Layer 8 of a small transformer language model trained on English Wikipedia (14 layers, counted from 0, width 96).
A neuron's activation on a vector x is SiLU(gate . x) times (in . x), where the dot is the dot product.

Input weights of the MLP neurons that the questions are about. A number n stands for n times 0.0064.
n28 gate: -11 -24 -13 0 -28 61 -13 18 6 -10 19 17 8 13 -20 -20 21 35 12 -9 4 -25 20 -11 -9 9 -34 -17 42 -5 34 11 29 17 -18 45 15 -5 14 51 -7 16 -7 -11 -34 9 -15 17 0 -30 -6 28 -20 -13 20 -10 -4 -42 27 11 8 -1 -20 47 -26 -10 8 24 -3 47 33 -26 -24 24 20 -23 10 2 41 25 -2 -39 -14 31 13 94 -4 18 -45 11 -5 -9 6 -6 16 1
n35 gate: 8 18 47 -34 -21 12 -2 7 -12 -37 -8 17 -10 -8 -50 32 -1 5 -5 -10 -7 0 -33 -1 -18 29 -14 32 20 30 10 -3 -6 13 -23 -46 13 0 5 -37 39 3 20 39 34 -18 -16 -6 -33 11 10 5 -3 40 2 6 17 2 26 11 5 -12 3 -7 -23 33 26 10 -65 7 0 -34 6 -8 -11 22 12 -16 -37 -1 1 -9 -16 -11 -21 16 6 -23 -27 -12 66 -21 38 10 -6 -26
n53 gate: 36 -32 -2 -6 -8 18 -25 -12 28 -22 9 25 2 -13 14 44 14 0 6 28 -9 -6 -23 8 -20 23 -5 8 12 -3 22 14 6 8 4 -11 13 -18 -23 55 -10 36 53 21 -10 34 9 7 -38 35 17 3 38 -40 -40 -48 8 -9 -25 4 22 -24 8 -16 -18 -1 -53 -8 -13 -4 55 35 1 -1 -10 13 15 -8 1 8 24 10 -5 3 -21 -5 -20 32 -38 -34 6 -23 42 -21 9 37
n73 gate: 36 -34 5 -7 5 18 -35 4 28 -27 -12 22 23 -24 5 9 -6 59 14 -13 -13 65 15 27 -19 -41 -7 -27 -1 31 -1 -16 22 -24 12 22 27 17 39 11 -1 1 9 28 -41 -27 19 15 -10 -28 -2 -12 -31 -32 -9 35 15 -15 -10 -10 38 12 -33 10 -5 19 -42 10 2 13 14 14 11 -14 -18 3 8 43 5 -3 11 23 4 39 2 -15 -10 37 46 17 -32 -10 5 -21 11 -26
n101 gate: -25 -28 25 22 -4 13 2 27 -6 4 20 0 27 -63 29 33 14 4 -32 23 -26 -14 -14 12 -33 35 -12 -20 -4 8 49 46 10 37 -16 2 31 20 34 -27 30 -2 25 11 13 -6 0 15 -6 -10 -33 13 -13 9 -11 17 40 22 -14 5 -8 40 -24 -5 29 15 9 25 -14 21 46 2 16 36 32 -8 60 -50 -30 -14 28 -13 -33 13 -6 -22 11 -2 -45 -12 7 34 -32 -47 -16 17
n125 gate: -2 -30 -5 -12 -43 -26 9 -19 29 8 13 4 -6 40 -11 1 20 -11 10 37 8 -6 23 39 -27 -14 -6 -1 12 21 -1 6 -3 2 -34 35 2 -50 2 -10 -14 14 51 12 -6 3 -10 9 -45 21 -29 25 -7 -1 -25 -12 41 -10 52 12 14 9 18 -19 22 -22 -2 3 21 18 68 -24 -9 14 1 -38 -9 -4 -15 4 -39 48 13 -5 -46 32 7 -20 -35 -46 -36 33 -11 6 6 10
n126 gate: 0 -5 10 32 -29 14 7 -16 -13 6 13 -19 18 32 -28 11 -4 54 14 7 -40 -16 -18 9 -37 -32 13 44 -19 37 4 35 -9 48 -9 1 -31 -14 13 -42 -39 -14 -14 27 -11 -1 -19 23 -28 -9 10 21 17 24 -16 -13 31 -32 6 39 19 37 -20 -12 -4 5 -24 32 -32 1 -8 6 -4 -22 9 44 22 -10 -25 -4 35 7 15 13 -14 34 -18 -10 -30 15 20 -49 32 -20 36 -26
n193 gate: 37 -12 -6 -22 -22 13 5 24 -10 -15 -27 -40 24 -1 -18 1 34 -28 -59 22 2 34 14 11 -14 21 4 40 7 -18 -13 31 -6 18 45 -18 24 24 8 -5 29 17 17 -26 -17 -17 24 13 9 10 -27 -15 20 22 -11 -19 0 33 6 19 -7 15 35 49 16 8 2 31 -46 65 8 0 -5 -48 -20 67 24 13 61 44 -18 21 42 -40 16 -29 -5 4 6 -36 12 5 13 32 16 -16
n194 gate: 25 4 24 -34 -34 24 11 -15 -12 -35 22 -32 27 -49 -43 -24 9 -4 15 -2 -44 -16 -32 34 1 -8 -16 24 17 -32 60 1 26 -11 -45 -6 -25 9 1 24 38 29 7 -2 -17 -28 -52 -26 33 -2 21 36 -8 -7 15 27 -27 15 -19 25 40 38 42 22 -44 -36 3 4 23 28 4 23 7 -46 -28 -1 10 8 -5 22 -34 9 30 -6 5 10 -19 17 13 -32 16 -5 17 10 -7 3
n199 gate: 28 -19 10 -16 -35 -1 -3 -16 -12 -6 3 15 25 43 -3 -27 30 -3 -12 -4 5 -16 23 11 10 -11 -22 -4 38 15 -1 -8 27 -18 -53 -44 -40 -40 35 -7 37 23 -32 -19 -18 3 -38 -11 -21 5 4 -7 40 4 -3 -1 23 -6 23 6 35 60 -8 -37 -37 5 17 -1 10 -5 8 8 -18 24 -22 -22 10 30 4 10 7 28 -35 36 -21 11 -26 41 17 23 -15 3 4 -5 11 -47
n200 gate: -19 -7 -14 -16 16 -28 2 21 -30 -24 5 22 9 -24 -26 6 12 1 19 -17 2 -31 24 38 -13 6 4 12 13 25 62 26 8 31 15 -14 8 7 36 39 21 23 40 -23 -4 15 3 4 -3 29 -16 20 -6 -18 11 -11 4 -21 12 2 -2 14 -20 12 -36 -15 -8 24 -29 17 -21 -32 -16 14 -15 -12 11 24 11 13 4 -17 -1 -1 -32 -21 -27 37 36 5 21 19 -1 -47 -17 -10
n240 gate: 14 1 33 -15 -11 36 5 7 1 -52 13 -54 -36 17 -30 13 6 -17 -24 10 -19 20 -15 1 17 13 -39 -4 26 37 20 5 2 47 -61 -16 40 3 5 12 -10 15 -1 -20 -6 23 -8 -17 -1 11 -15 -31 -45 27 -9 -32 22 -17 -6 -44 32 -50 5 16 -57 -22 -14 28 -18 -23 -10 4 26 -37 -45 -25 6 -5 15 24 36 -14 -26 -17 -21 21 1 -15 -36 -26 -10 -5 35 -17 -2 -33
n249 gate: 12 17 -3 45 -11 16 -45 4 -38 -44 3 11 14 12 -25 12 4 25 -14 -17 -24 19 -12 45 24 12 -1 -1 24 7 -2 25 -22 -18 10 -15 -13 9 -2 -19 -31 -4 -29 -28 11 -29 1 12 -2 -21 -25 24 3 4 29 28 -17 -22 7 6 21 0 25 -12 -15 9 -4 -33 -4 2 21 -10 25 22 25 4 21 -5 -3 -20 53 18 -1 -11 -35 27 13 -17 -18 5 7 14 -8 -24 -8 13
n28 in: -30 5 -1 -3 42 5 -34 -3 -19 17 4 15 15 -6 36 6 8 -15 17 45 -6 19 -29 49 19 -10 -5 10 63 10 -29 8 -27 -35 44 17 9 1 2 -19 30 -12 22 2 -40 -7 -7 -13 0 -18 16 18 3 44 8 18 -11 31 30 -10 -27 3 3 41 -13 0 3 22 -19 -8 34 -15 0 -24 28 -6 9 -4 -30 -34 24 -19 27 -14 18 4 -13 11 -7 2 -21 30 10 15 -20 -12
n35 in: -51 -1 8 10 -24 13 26 2 -8 19 -35 -55 17 -26 -46 -60 -16 43 -7 -31 24 -16 8 -12 -10 -18 -12 9 13 10 -5 2 15 16 37 -17 -15 33 7 27 1 -31 19 -36 9 12 -10 -14 9 -8 -34 5 -22 11 -31 -8 8 1 37 -9 3 31 -3 -22 -16 1 15 20 -24 -21 29 -11 7 23 23 0 -8 0 2 -16 -13 2 0 -13 48 -30 27 22 23 -18 25 19 7 8 -29 -21
n53 in: -5 19 2 -1 12 51 -3 26 14 18 -30 -22 -20 -55 -3 28 -1 -4 -12 -72 -5 41 -20 -12 31 -4 11 -19 -1 -15 -6 -3 -43 -43 34 25 -15 48 18 20 14 8 5 32 13 -21 14 -33 7 -32 -22 -6 -30 -18 13 5 11 -39 -24 17 -44 15 -2 4 19 15 6 22 12 1 -36 -4 -34 30 38 12 -25 -1 -8 9 10 13 48 41 21 -12 4 16 -1 -18 -33 -14 -36 -28 34 7
n73 in: 10 40 11 19 -20 2 28 21 -21 -6 0 -17 33 -26 12 -29 -5 1 -23 38 -1 32 -11 1 -33 -35 26 -22 -23 34 -26 7 -3 9 -51 9 -32 20 19 -68 -11 14 1 1 18 5 31 -30 19 -23 4 -1 -31 3 -18 -1 12 25 32 -27 3 27 -9 2 2 -1 -17 -10 -4 -33 -8 -3 -3 11 19 11 4 3 -20 -16 -5 -14 12 -22 -44 4 -9 35 43 3 -36 28 -3 -9 33 18
n101 in: 20 21 -18 9 9 -29 10 10 25 -13 57 16 -16 -8 -18 -29 -2 -9 -1 -29 17 -41 16 -15 42 28 11 -17 17 27 -17 -33 12 -15 -12 12 -3 -4 6 -4 22 -35 14 -4 -3 1 -12 -45 -29 -44 6 1 -3 -7 11 -50 14 -17 8 6 12 20 -3 -8 -22 17 18 14 -4 13 -11 -46 -32 28 -22 32 14 30 6 -17 7 68 -33 -20 -25 16 -17 -22 -14 -10 -5 -20 -16 53 16 -3
n125 in: 1 44 14 -11 20 -18 20 -36 11 37 24 -23 -10 -34 -7 -40 -44 -4 -19 16 -3 -53 11 34 40 -3 28 6 6 -19 27 3 22 7 3 -10 -13 9 10 -1 -6 7 -38 -6 -5 -1 -9 35 5 -3 14 9 7 -18 -6 -5 -24 19 -16 9 23 4 32 62 17 27 12 -27 4 3 -17 -22 -8 1 -39 27 14 -15 4 -17 29 -57 -3 -40 13 -30 -6 -19 -8 -3 5 10 -4 -23 -9 -1
n126 in: 1 -37 -6 -5 -2 -43 8 -7 -4 5 -11 -7 -36 -9 -29 -14 -4 18 -42 14 -7 33 -20 -7 -11 -16 28 -24 -4 -24 -10 -32 58 -28 20 -3 -15 1 -16 16 -13 -13 13 21 -14 -3 -22 -50 -18 -33 18 -21 -5 -8 -12 -5 9 -16 21 -18 23 13 -19 5 6 8 -6 -25 3 -7 -26 38 -21 27 -5 -6 -3 27 -36 -6 -39 -34 -19 -38 13 9 7 2 20 -11 -38 30 9 6 -4 -35
n193 in: -10 -25 -17 -13 -34 -1 1 -5 12 -8 9 2 42 -49 9 -57 5 -5 15 -20 0 -3 -2 36 -18 -23 59 -31 -17 -15 7 13 32 -23 -1 42 -13 23 -8 6 36 35 -23 -30 -24 -35 21 35 -2 -9 5 -5 1 25 22 -11 7 22 15 27 18 -10 -15 1 18 -10 -31 -19 12 1 28 0 21 -11 32 -21 -11 -24 3 1 22 -12 3 -9 -14 -57 6 -16 -1 11 -8 13 13 -14 -34 -27
n194 in: 22 -9 -7 -32 13 -17 20 10 8 14 21 31 -13 -13 -3 -7 11 -46 -14 10 10 -15 3 -2 -43 2 4 -26 -1 -28 17 -16 -9 30 3 -9 19 -33 -37 -29 -10 -5 -14 5 -9 14 3 -9 -28 2 -21 13 -38 -2 -1 5 -36 13 28 45 5 -21 -24 8 -16 29 23 0 12 1 20 -23 -15 -8 -2 43 -5 25 -13 13 -23 41 -20 19 3 19 6 -6 5 -13 -28 37 -4 19 49 32
n199 in: -25 8 6 -23 -15 -11 14 19 -39 22 42 8 -10 -3 12 9 35 9 16 13 -19 7 25 -18 -10 7 27 37 -9 -46 23 -1 -7 4 7 4 20 -32 19 9 27 -27 -19 -47 -8 -16 -10 -33 12 -13 11 15 -33 16 19 3 28 -1 -14 24 40 -4 1 -19 -14 27 -18 -1 14 -2 14 17 -3 -24 16 0 -7 -24 -14 -7 25 13 -34 -18 -14 5 16 -35 8 -4 -39 -28 31 14 -9 -7
n200 in: -13 1 -24 -2 33 -20 7 3 11 -42 -15 -5 11 -21 11 20 -4 16 19 7 23 -21 21 5 5 -1 13 3 -7 -1 -22 -19 -25 -1 21 22 -14 7 -1 2 24 5 -7 -4 -14 -5 -1 22 10 21 4 33 -17 -15 20 40 4 -79 1 -3 -41 12 -2 -2 -5 3 24 -38 -2 5 -2 5 -14 12 30 -57 -10 25 -13 15 2 11 6 -11 -4 -12 -21 35 29 -26 25 5 6 -20 16 1
n240 in: -8 -9 22 11 -22 0 -2 -12 -12 -5 39 -4 -61 -4 3 1 8 4 37 18 -24 6 44 -1 26 18 -7 14 -12 0 15 -10 -26 -6 -30 -16 39 -8 2 -27 18 10 -11 -17 14 35 -9 -19 6 42 -23 -3 14 -35 4 -25 24 -18 -1 5 33 -6 -30 -6 -4 19 35 36 -16 -20 -11 -3 -16 18 -11 13 -24 -12 3 19 3 -37 -20 16 -47 4 -8 -13 42 48 -11 8 17 -14 5 -4
n249 in: 12 -23 4 2 -8 -11 -14 -33 17 -33 -33 -32 -14 10 37 4 51 -27 31 25 -12 -45 -3 46 -15 -3 -18 18 7 19 18 3 19 -28 -1 16 -45 11 5 9 -7 6 3 -31 -17 -5 -32 29 31 20 -23 6 8 3 -14 16 17 -10 -13 36 10 -22 -21 70 -18 23 30 -3 0 -14 2 14 11 0 -1 30 -8 13 6 0 -4 -29 22 15 -1 2 -5 -1 15 9 4 -29 -14 -5 17 -13

Each question shows a token from some text and the vector x that enters the MLP there. A number n stands for n times 0.069.

"er": -35 -30 -4 10 -5 -38 -20 12 -14 11 -19 -39 15 2 10 -10 6 4 -3 1 24 -6 9 0 24 -20 3 -27 -9 -3 -20 -24 10 -10 18 -22 11 10 30 -11 -5 -8 0 -16 -6 -16 0 -5 -7 -12 -13 6 -16 -4 5 -33 -29 8 -3 -5 -11 12 12 -12 -4 -3 -22 -7 23 -5 12 30 5 30 -11 6 -24 31 13 11 -13 22 -3 0 27 -8 17 6 -1 -2 -22 2 2 23 -9 -10
Which three neurons fire most, strongest first? n193, n240, n249

"ld": 17 2 12 -25 -20 -6 42 -5 18 15 -17 -1 3 -1 -9 -21 2 -4 23 -22 23 20 12 -5 -4 -10 4 7 -27 -12 4 -10 -15 -20 -25 -22 2 -6 3 8 9 8 -24 16 31 -7 -2 -42 -21 1 -7 4 -11 -26 -11 3 8 2 14 33 0 -16 -5 0 -19 -14 43 10 11 4 -18 -7 -3 -19 43 -3 -25 9 -7 4 9 -21 -4 0 -13 -4 13 -16 3 -4 7 -5 -8 -2 -5 28
Which three neurons fire most, strongest first? n194, n35, n28

"er,": -15 3 -17 -20 -20 15 1 -14 -18 31 -10 -14 15 -12 0 5 7 -13 -10 -20 9 -1 -3 0 7 3 12 2 6 -4 -14 -19 -3 -15 7 1 -10 1 -11 -10 -7 -20 -24 8 84 4 -14 7 -3 27 12 22 -1 22 -8 -23 -12 -15 0 10 -6 -9 -2 -11 -6 1 -15 19 -17 -6 -10 13 -16 19 -1 1 -22 4 -13 -3 2 -11 0 -11 -11 4 -2 -2 -18 6 -16 0 3 -7 21 9
The most active neuron and its activation: n35, at about 1

"al": -12 -21 -25 12 -26 13 29 6 -2 6 -4 -3 10 34 17 11 -20 -9 -4 14 8 18 -9 -8 -9 17 1 -12 3 -5 -8 -20 -11 11 -27 19 9 10 -4 6 -7 11 -13 -34 33 3 2 -17 9 -2 28 0 4 22 15 -28 8 9 16 13 8 4 -11 -28 10 -23 11 1 15 -21 -18 3 33 -7 10 -5 -27 -13 1 -13 -11 16 5 20 49 2 5 -11 3 22 13 12 -3 16 -4 -4
Which of these neurons fires most? n249

"\"": -19 -19 -9 26 -8 2 -2 -2 -4 -4 6 17 5 -3 14 4 -17 -6 6 18 44 7 -7 3 6 4 18 50 -2 -26 -13 -24 13 -11 27 -12 4 0 -19 13 -17 0 -11 3 52 12 25 1 1 -4 30 13 6 11 0 5 -11 0 6 6 2 7 16 -8 0 27 -33 -4 -12 1 1 20 0 15 3 1 -1 5 3 -20 -3 3 0 -2 0 14 -18 -3 15 -30 3 15 10 -26 34 6
Which of these neurons fires most? n101

" pro": -31 -21 -6 13 -27 -16 0 -19 -22 11 -13 19 22 -3 32 -6 -44 16 18 1 15 -10 -8 1 23 12 -6 -3 -11 36 9 -26 16 -18 11 22 -2 -13 -3 2 -9 12 2 -26 4 7 -13 -1 -7 11 -5 2 2 -7 -5 15 -1 5 6 7 9 11 -10 -3 24 -19 -22 -22 -11 -6 -25 10 -7 27 -16 4 -12 -12 -20 -16 1 -15 17 13 -14 -6 25 8 24 2 24 -13 -12 12 -11 0
Which of these neurons fires most? n194

"on": -9 20 -19 8 -23 20 29 -5 -7 12 -2 9 -20 23 1 -28 -26 0 17 7 -5 14 -2 4 -7 -17 19 -7 12 -14 -4 -21 -6 8 -8 -3 3 -9 16 29 -3 8 -16 7 34 5 -10 15 15 -13 17 15 -35 6 -2 -1 -12 -7 -2 1 -14 -9 -39 1 -2 -12 -1 -37 12 -15 8 13 4 -16 -12 -2 -34 -14 5 10 -4 21 -3 2 28 -5 4 -19 28 -28 7 -7 17 0 16 7
Which two neurons fire most, strongest first? n194, n249

"\n": -10 -7 5 42 -3 -18 17 -13 7 -2 19 -1 -6 -7 38 -8 -6 -9 10 11 15 -11 8 7 22 -9 -7 13 -2 4 3 -26 -6 -3 -15 -28 22 -6 18 9 -1 7 2 -14 50 12 -5 -4 19 7 25 10 -3 -3 -13 14 -7 -10 -11 2 -16 7 10 0 -10 10 -11 -8 -35 -1 1 7 -25 12 5 -14 9 0 14 -38 4 9 10 -22 0 -9 4 3 8 -18 8 15 8 1 7 9
The most active neuron and its activation: n200, at about 1.3

"e": -1 30 -9 30 5 8 9 -34 1 21 6 3 -26 7 2 -5 -21 11 -18 2 -1 12 -2 0 -5 11 8 -18 3 -24 3 -32 5 -3 9 6 -18 10 7 -3 14 3 -12 -15 3 -12 -2 10 8 -8 -7 8 -12 -7 7 -1 28 -14 -27 -4 -39 16 -16 3 23 12 -2 -20 24 14 7 32 -21 -6 -1 -7 -27 -10 -15 0 -1 2 2 25 24 21 9 1 5 -3 -9 11 -24 36 19 11
Which of these neurons fires most? n193

" L": 2 -2 -40 3 -10 6 1 8 27 12 22 -10 5 -9 41 2 8 5 12 -25 -11 8 7 2 -3 -18 11 -27 -13 27 -7 -39 -16 -10 24 -13 21 -11 -7 -8 -3 16 -17 -15 32 -9 9 2 22 17 1 21 -14 -11 12 6 8 14 12 -1 -4 1 14 2 2 2 5 26 29 -8 -20 0 0 -6 -2 -10 -12 -1 -10 -2 0 -1 2 -7 -11 -15 4 -19 1 11 -11 -3 -6 -13 6 3
Which of these neurons fires most? n73

"t": -3 28 -25 15 -3 -45 21 -13 16 -17 -55 8 -23 0 5 -16 -3 15 -12 16 10 6 13 -11 9 -4 -7 6 2 -19 0 -18 -18 -3 -20 0 -4 23 10 2 -2 -5 -20 -5 16 -7 -4 -17 7 -18 32 15 20 -45 5 -25 12 -20 20 11 7 13 11 -1 6 26 17 21 14 12 -9 -9 2 9 10 -5 -9 10 -27 15 0 5 25 7 -31 5 15 -12 -14 8 19 -1 -15 2 -6 -21
Which of these neurons fires most? n28

"ating": 5 5 -8 -11 -7 -28 18 -15 -1 12 21 15 -25 -12 6 5 -5 -16 -17 20 5 7 -13 -14 11 25 11 32 -4 -8 18 -7 18 -16 -18 17 6 7 5 0 -10 -17 -4 -13 11 -12 -10 -17 -2 9 21 21 36 -27 14 -9 16 30 23 -7 9 7 -1 2 18 8 22 -22 -12 3 -32 17 -13 -30 -6 7 -22 24 -15 -27 -2 21 -3 -11 3 20 28 -21 -14 5 0 5 -28 30 -10 22
The most active neuron and its activation: n125, at about 1.4

".": -13 7 4 17 -19 19 -7 8 17 -2 5 3 -27 3 16 -13 -5 -2 10 7 24 -3 1 -3 9 -1 18 1 -7 0 -4 -10 -1 -25 9 6 4 -7 -7 -13 -11 -10 6 6 71 5 14 14 -8 -2 39 5 -18 6 -3 -1 -15 15 5 5 -3 10 6 12 2 18 -8 8 -30 6 -40 13 -20 4 0 -13 -9 3 -5 -1 27 -15 11 5 10 4 7 3 -6 -16 -1 20 -13 -24 42 12
Which of these neurons fires most? n193

" ass": 11 -10 8 26 -18 17 -3 -13 21 -20 0 -7 -16 -44 30 24 -13 17 8 1 5 18 -17 -4 1 -13 0 -20 6 38 -8 -15 -10 -7 -8 -13 16 -9 9 15 -22 0 -16 -13 16 -20 -7 -11 1 3 -26 17 13 -4 3 -4 3 -10 10 -27 -15 -15 22 -3 14 -10 4 -4 8 -15 -13 13 5 -28 -1 23 -22 2 -19 -17 3 -14 21 -14 -3 -7 29 -9 27 2 2 -22 9 2 -1 10
Which three neurons fire most, strongest first? n73, n240, n249

"p": -26 -15 2 4 1 -39 -2 14 -10 -10 -17 -3 11 6 -10 -17 5 -3 26 3 19 -16 0 -11 19 28 16 43 -14 16 14 -37 -11 -7 4 -13 3 -4 16 -8 9 -8 3 -18 25 9 -7 11 -5 48 -8 10 -2 -15 -19 -7 4 17 13 -2 9 -3 12 -10 17 -1 -14 -31 35 -14 -5 5 -4 -15 -18 -8 -18 -10 16 -9 10 0 -7 -10 -45 0 11 9 4 -10 25 -2 3 12 13 5
The most active neuron and its activation: n200, at about 2.8

"ate": -11 15 -3 9 -15 14 2 -24 -16 25 2 1 -1 -9 -3 6 -13 -14 3 31 18 24 -3 -21 -8 2 -9 -12 -7 -15 15 -2 -19 8 3 30 -12 -9 3 -22 -19 0 -11 -12 33 -31 29 -23 4 -2 12 -1 -2 1 -10 17 14 -39 4 -32 -11 -28 -3 -24 -14 -1 -2 14 2 -5 -14 1 -10 3 23 -4 -34 -18 -3 -7 -23 22 19 6 28 -3 9 -18 6 -9 -2 -19 -1 6 4 32
The most active neuron and its activation: n249, at about 0.57

" and": -24 6 -9 -28 -7 -9 26 -24 1 11 3 -2 18 8 10 1 -3 -5 7 -16 9 -26 1 -13 8 20 10 14 9 28 -8 -15 2 -16 8 -1 -14 -6 -20 9 31 -22 -3 -12 58 1 -13 21 -8 12 5 -7 -8 24 4 3 2 -8 28 -20 8 2 5 -11 9 13 17 18 -12 -17 -19 37 -39 8 -14 -12 -20 8 -16 9 26 -8 7 -2 30 8 20 9 -9 7 3 -11 3 -4 2 -10
Which two neurons fire most, strongest first? n35, n199

"ite": -8 -15 -2 29 8 -18 3 -10 -21 23 21 1 -23 -13 1 11 -19 -5 -14 4 1 15 16 -41 0 5 -8 24 10 6 9 -12 12 -10 -14 12 -10 7 -11 -14 -13 -9 -7 -40 47 2 21 -7 15 5 -26 5 16 -26 6 3 -10 -15 0 3 -12 1 -11 -4 -19 2 29 -11 12 5 -1 9 -16 12 4 -26 -29 5 -7 -3 -48 9 0 6 27 14 10 -5 -12 -23 -3 3 0 24 8 8
Which three neurons fire most, strongest first? n193, n249, n73

" st": 12 22 -2 14 -1 -19 28 -11 -8 39 -2 8 -19 -1 30 5 -9 3 -3 0 23 11 2 -5 14 -36 -33 3 -11 31 -28 -15 -10 6 -5 6 5 -26 -13 -9 -1 8 -1 3 -7 3 2 -2 10 4 -3 -10 2 -7 25 2 -7 4 22 -3 -2 -18 17 -9 6 2 14 10 -24 9 -4 25 -17 10 -12 -10 -19 30 -21 4 -2 -20 -3 -7 -5 -3 48 1 -7 -17 4 -1 -8 -17 -12 -11
The most active neuron and its activation: n193, at about 0.53

"ar": -13 -18 1 11 12 -10 1 -8 -17 -2 -9 5 -19 16 2 5 -13 7 9 -20 8 -10 -24 -19 -6 -26 8 11 3 -13 -5 -33 6 -9 18 2 15 1 40 6 11 -5 -23 1 -18 -31 17 10 18 -30 3 -9 2 12 -9 -18 -3 9 7 -13 -20 13 -19 23 3 -5 -33 9 3 -8 -12 6 22 21 8 -51 -26 19 -3 -20 18 4 -9 -2 38 -12 25 6 4 9 0 -1 -12 12 -13 0
The most active neuron and its activation: n240, at about 0.77

"o": -29 -4 16 14 2 -33 16 -17 -17 32 -11 13 12 -2 -1 8 9 -13 11 -29 -8 10 -14 13 15 8 -16 -10 -27 3 5 -10 6 -13 5 -37 -7 12 31 42 17 -41 1 6 -23 4 -9 -16 -7 20 0 -17 -12 -16 -13 -1 2 -32 -5 31 -25 -5 6 -24 4 8 17 5 6 3 -13 -2 4 -11 8 13 -20 4 2 7 1 -1 5 10 1 -15 13 -6 -18 -26 6 16 -5 12 33 16
Which of these neurons fires most? n73

"amil": -18 12 -13 11 -24 21 19 -6 -15 2 7 -18 12 4 3 15 -19 9 7 5 5 15 -11 -8 -15 -17 -5 1 8 -5 -14 -10 0 -4 -9 10 23 3 26 -47 28 -25 -24 0 27 -21 15 -15 11 -7 21 19 -33 22 -12 19 -2 -4 -29 28 -18 10 11 -30 -9 -6 36 -20 9 -2 2 22 23 8 28 21 -8 4 -21 -22 -4 -6 18 4 -3 -15 9 -14 -35 -7 16 -4 3 -19 -9 3
Which of these neurons fires most? n35

"ro": -3 1 -6 23 -12 5 15 -16 -16 30 -2 11 17 4 -10 2 9 9 22 -26 21 -17 -15 1 29 -1 -12 -8 3 -14 -9 -19 -8 -22 -21 -6 -15 12 31 -3 -1 -2 -3 0 28 1 -16 26 23 -6 2 17 -19 -4 -20 34 10 -20 -4 8 -2 -15 -20 -5 17 -23 6 -4 11 -3 4 -11 -22 6 17 -13 -5 -17 -18 -1 22 17 21 30 15 -19 -3 1 -16 12 6 -29 -37 -12 -25 31
Which two neurons fire most, strongest first? n249, n194

"am": -11 15 6 19 -31 16 20 10 -6 -19 21 7 -8 -2 0 -6 1 -4 7 -11 -14 -13 -7 -21 1 -6 -10 7 2 3 -10 -23 -2 -12 3 -16 -4 5 -17 -8 5 -23 -2 -16 26 -16 4 -19 6 18 30 -18 -20 -46 19 20 15 -2 -25 -10 7 -19 7 -33 11 -4 -18 10 8 0 4 8 -4 -3 -10 7 -34 2 -8 -40 9 11 -5 -24 16 19 12 -10 8 28 -7 -33 -5 10 12 -5
Which of these neurons fires most? n28

"ight": -28 11 3 22 -17 -21 22 -15 -16 3 8 -1 3 -1 -4 3 -3 1 10 -3 -19 -31 8 -8 24 4 15 22 -5 4 -17 -8 8 -26 -11 -8 -25 -14 -6 -2 10 19 -5 -9 27 -15 15 -27 -18 -5 -2 13 4 -29 8 0 9 4 40 3 -12 -24 18 -14 0 -7 14 6 8 -2 8 7 -16 1 17 -19 -40 2 -8 -4 -48 -7 -7 3 -20 15 -9 19 4 10 -1 -41 -7 2 -5 -3
Which of these neurons fires most? n199

" re": -7 2 3 16 -21 14 6 -19 -20 -5 -25 42 18 -17 31 18 -7 6 -4 -19 -11 -8 25 6 -7 -10 -14 -27 -7 19 -2 -12 14 7 27 4 7 -3 12 -5 -9 13 -13 -23 21 -22 -2 8 -9 24 -2 4 -2 -4 11 -10 -11 -23 -11 -2 -15 -4 13 6 0 -11 -13 4 -10 1 -10 7 -24 43 17 -13 -2 2 -13 3 12 -9 0 -15 -11 -12 54 -22 13 -2 28 -6 -28 -3 -1 -17
Which of these neurons fires most? n200

"ian": -7 1 -35 1 -15 4 26 -12 -7 9 9 -23 -6 15 -11 3 -32 1 -5 7 5 7 1 -5 10 5 -1 -13 3 -3 -12 -7 3 -21 31 6 -4 9 -20 23 -4 27 -10 -38 1 12 10 0 12 3 21 -7 -14 -5 -19 27 14 -9 15 -2 -30 6 -19 -19 16 -9 20 4 -10 4 -5 14 -4 11 -13 -12 -36 -6 -12 -6 0 3 2 -13 16 31 -11 1 26 10 -21 -25 -1 38 19 15
Which two neurons fire most, strongest first? n193, n125

"es": 11 2 11 11 -9 21 -7 -17 23 14 -23 -7 -3 1 11 3 -13 -22 -15 9 6 -3 -22 8 6 31 -8 5 7 -27 -8 -10 12 -5 8 4 -4 17 -24 -11 2 0 -8 -35 46 -5 4 -12 9 -9 -2 15 14 12 18 3 15 -5 14 19 1 -15 10 9 10 -20 -3 -28 24 6 -1 -4 -23 23 -7 4 -35 -10 -4 -25 20 -6 5 -33 18 25 10 -14 -2 2 -3 9 -13 9 20 -3
Which two neurons fire most, strongest first? n249, n240

" S": 7 -8 -13 10 1 9 -14 -13 21 -10 -7 -5 -14 0 48 17 6 4 -8 -6 -8 4 -10 2 20 -20 2 -14 -13 22 1 -48 1 8 -1 -4 -29 1 -11 -4 0 8 -11 18 37 6 0 6 -7 11 12 7 -4 -12 -8 13 8 0 1 20 -5 3 19 -14 18 -18 -9 -8 23 2 -19 1 -7 3 -6 -9 -12 13 3 -12 -2 -1 11 0 -12 -13 5 -17 -6 -3 -22 -7 21 -9 9 -9
Which three neurons fire most, strongest first? n53, n35, n73

" h": -4 -3 -6 16 -8 2 -9 0 3 17 26 5 -15 11 49 24 -13 0 -11 -6 18 -11 11 -14 -8 3 -38 -7 2 14 -5 -12 0 11 1 -1 -7 -23 -25 -12 -6 -19 -13 -16 11 13 4 1 12 13 13 -4 7 6 19 -21 -16 -2 0 2 -20 -21 9 -5 18 -1 17 -11 3 -3 8 8 -4 6 16 -21 -12 12 9 5 2 -13 -18 -18 36 -7 22 -11 -34 18 16 -15 -3 -20 -11 8
The most active neuron and its activation: n126, at about 0.49

"ree": 4 6 11 34 -27 -31 15 -20 -19 -2 31 -11 14 -11 -13 1 -2 10 20 -2 2 -2 -11 -13 2 -5 0 -8 -26 10 15 -6 9 -12 -8 17 3 20 14 -21 -14 -43 -23 -49 39 -28 7 -7 -9 1 -19 -3 -24 -14 -2 7 17 3 3 30 4 -1 -5 -7 -1 -7 11 7 5 -13 -31 19 -5 1 13 12 -14 -16 -4 -14 -4 17 15 4 -36 10 9 -15 0 -8 -1 -36 -12 -14 0 -8
Which of these neurons fires most? n249

"-": 8 27 -7 2 -13 4 -1 -23 7 -5 -13 3 -3 -15 27 5 0 13 3 -25 18 10 -7 6 6 10 -1 5 -7 -24 17 -24 6 -9 18 -10 -3 19 -1 0 23 -3 7 -29 48 -21 -9 17 -3 10 19 5 -13 -18 -31 6 10 -13 -22 21 0 5 -11 -24 -9 -6 7 17 3 4 16 25 -10 4 -15 18 -7 -17 6 -10 5 -1 17 -22 31 0 24 -6 42 5 16 -44 5 -20 -6 4
The most active neuron and its activation: n53, at about 1.6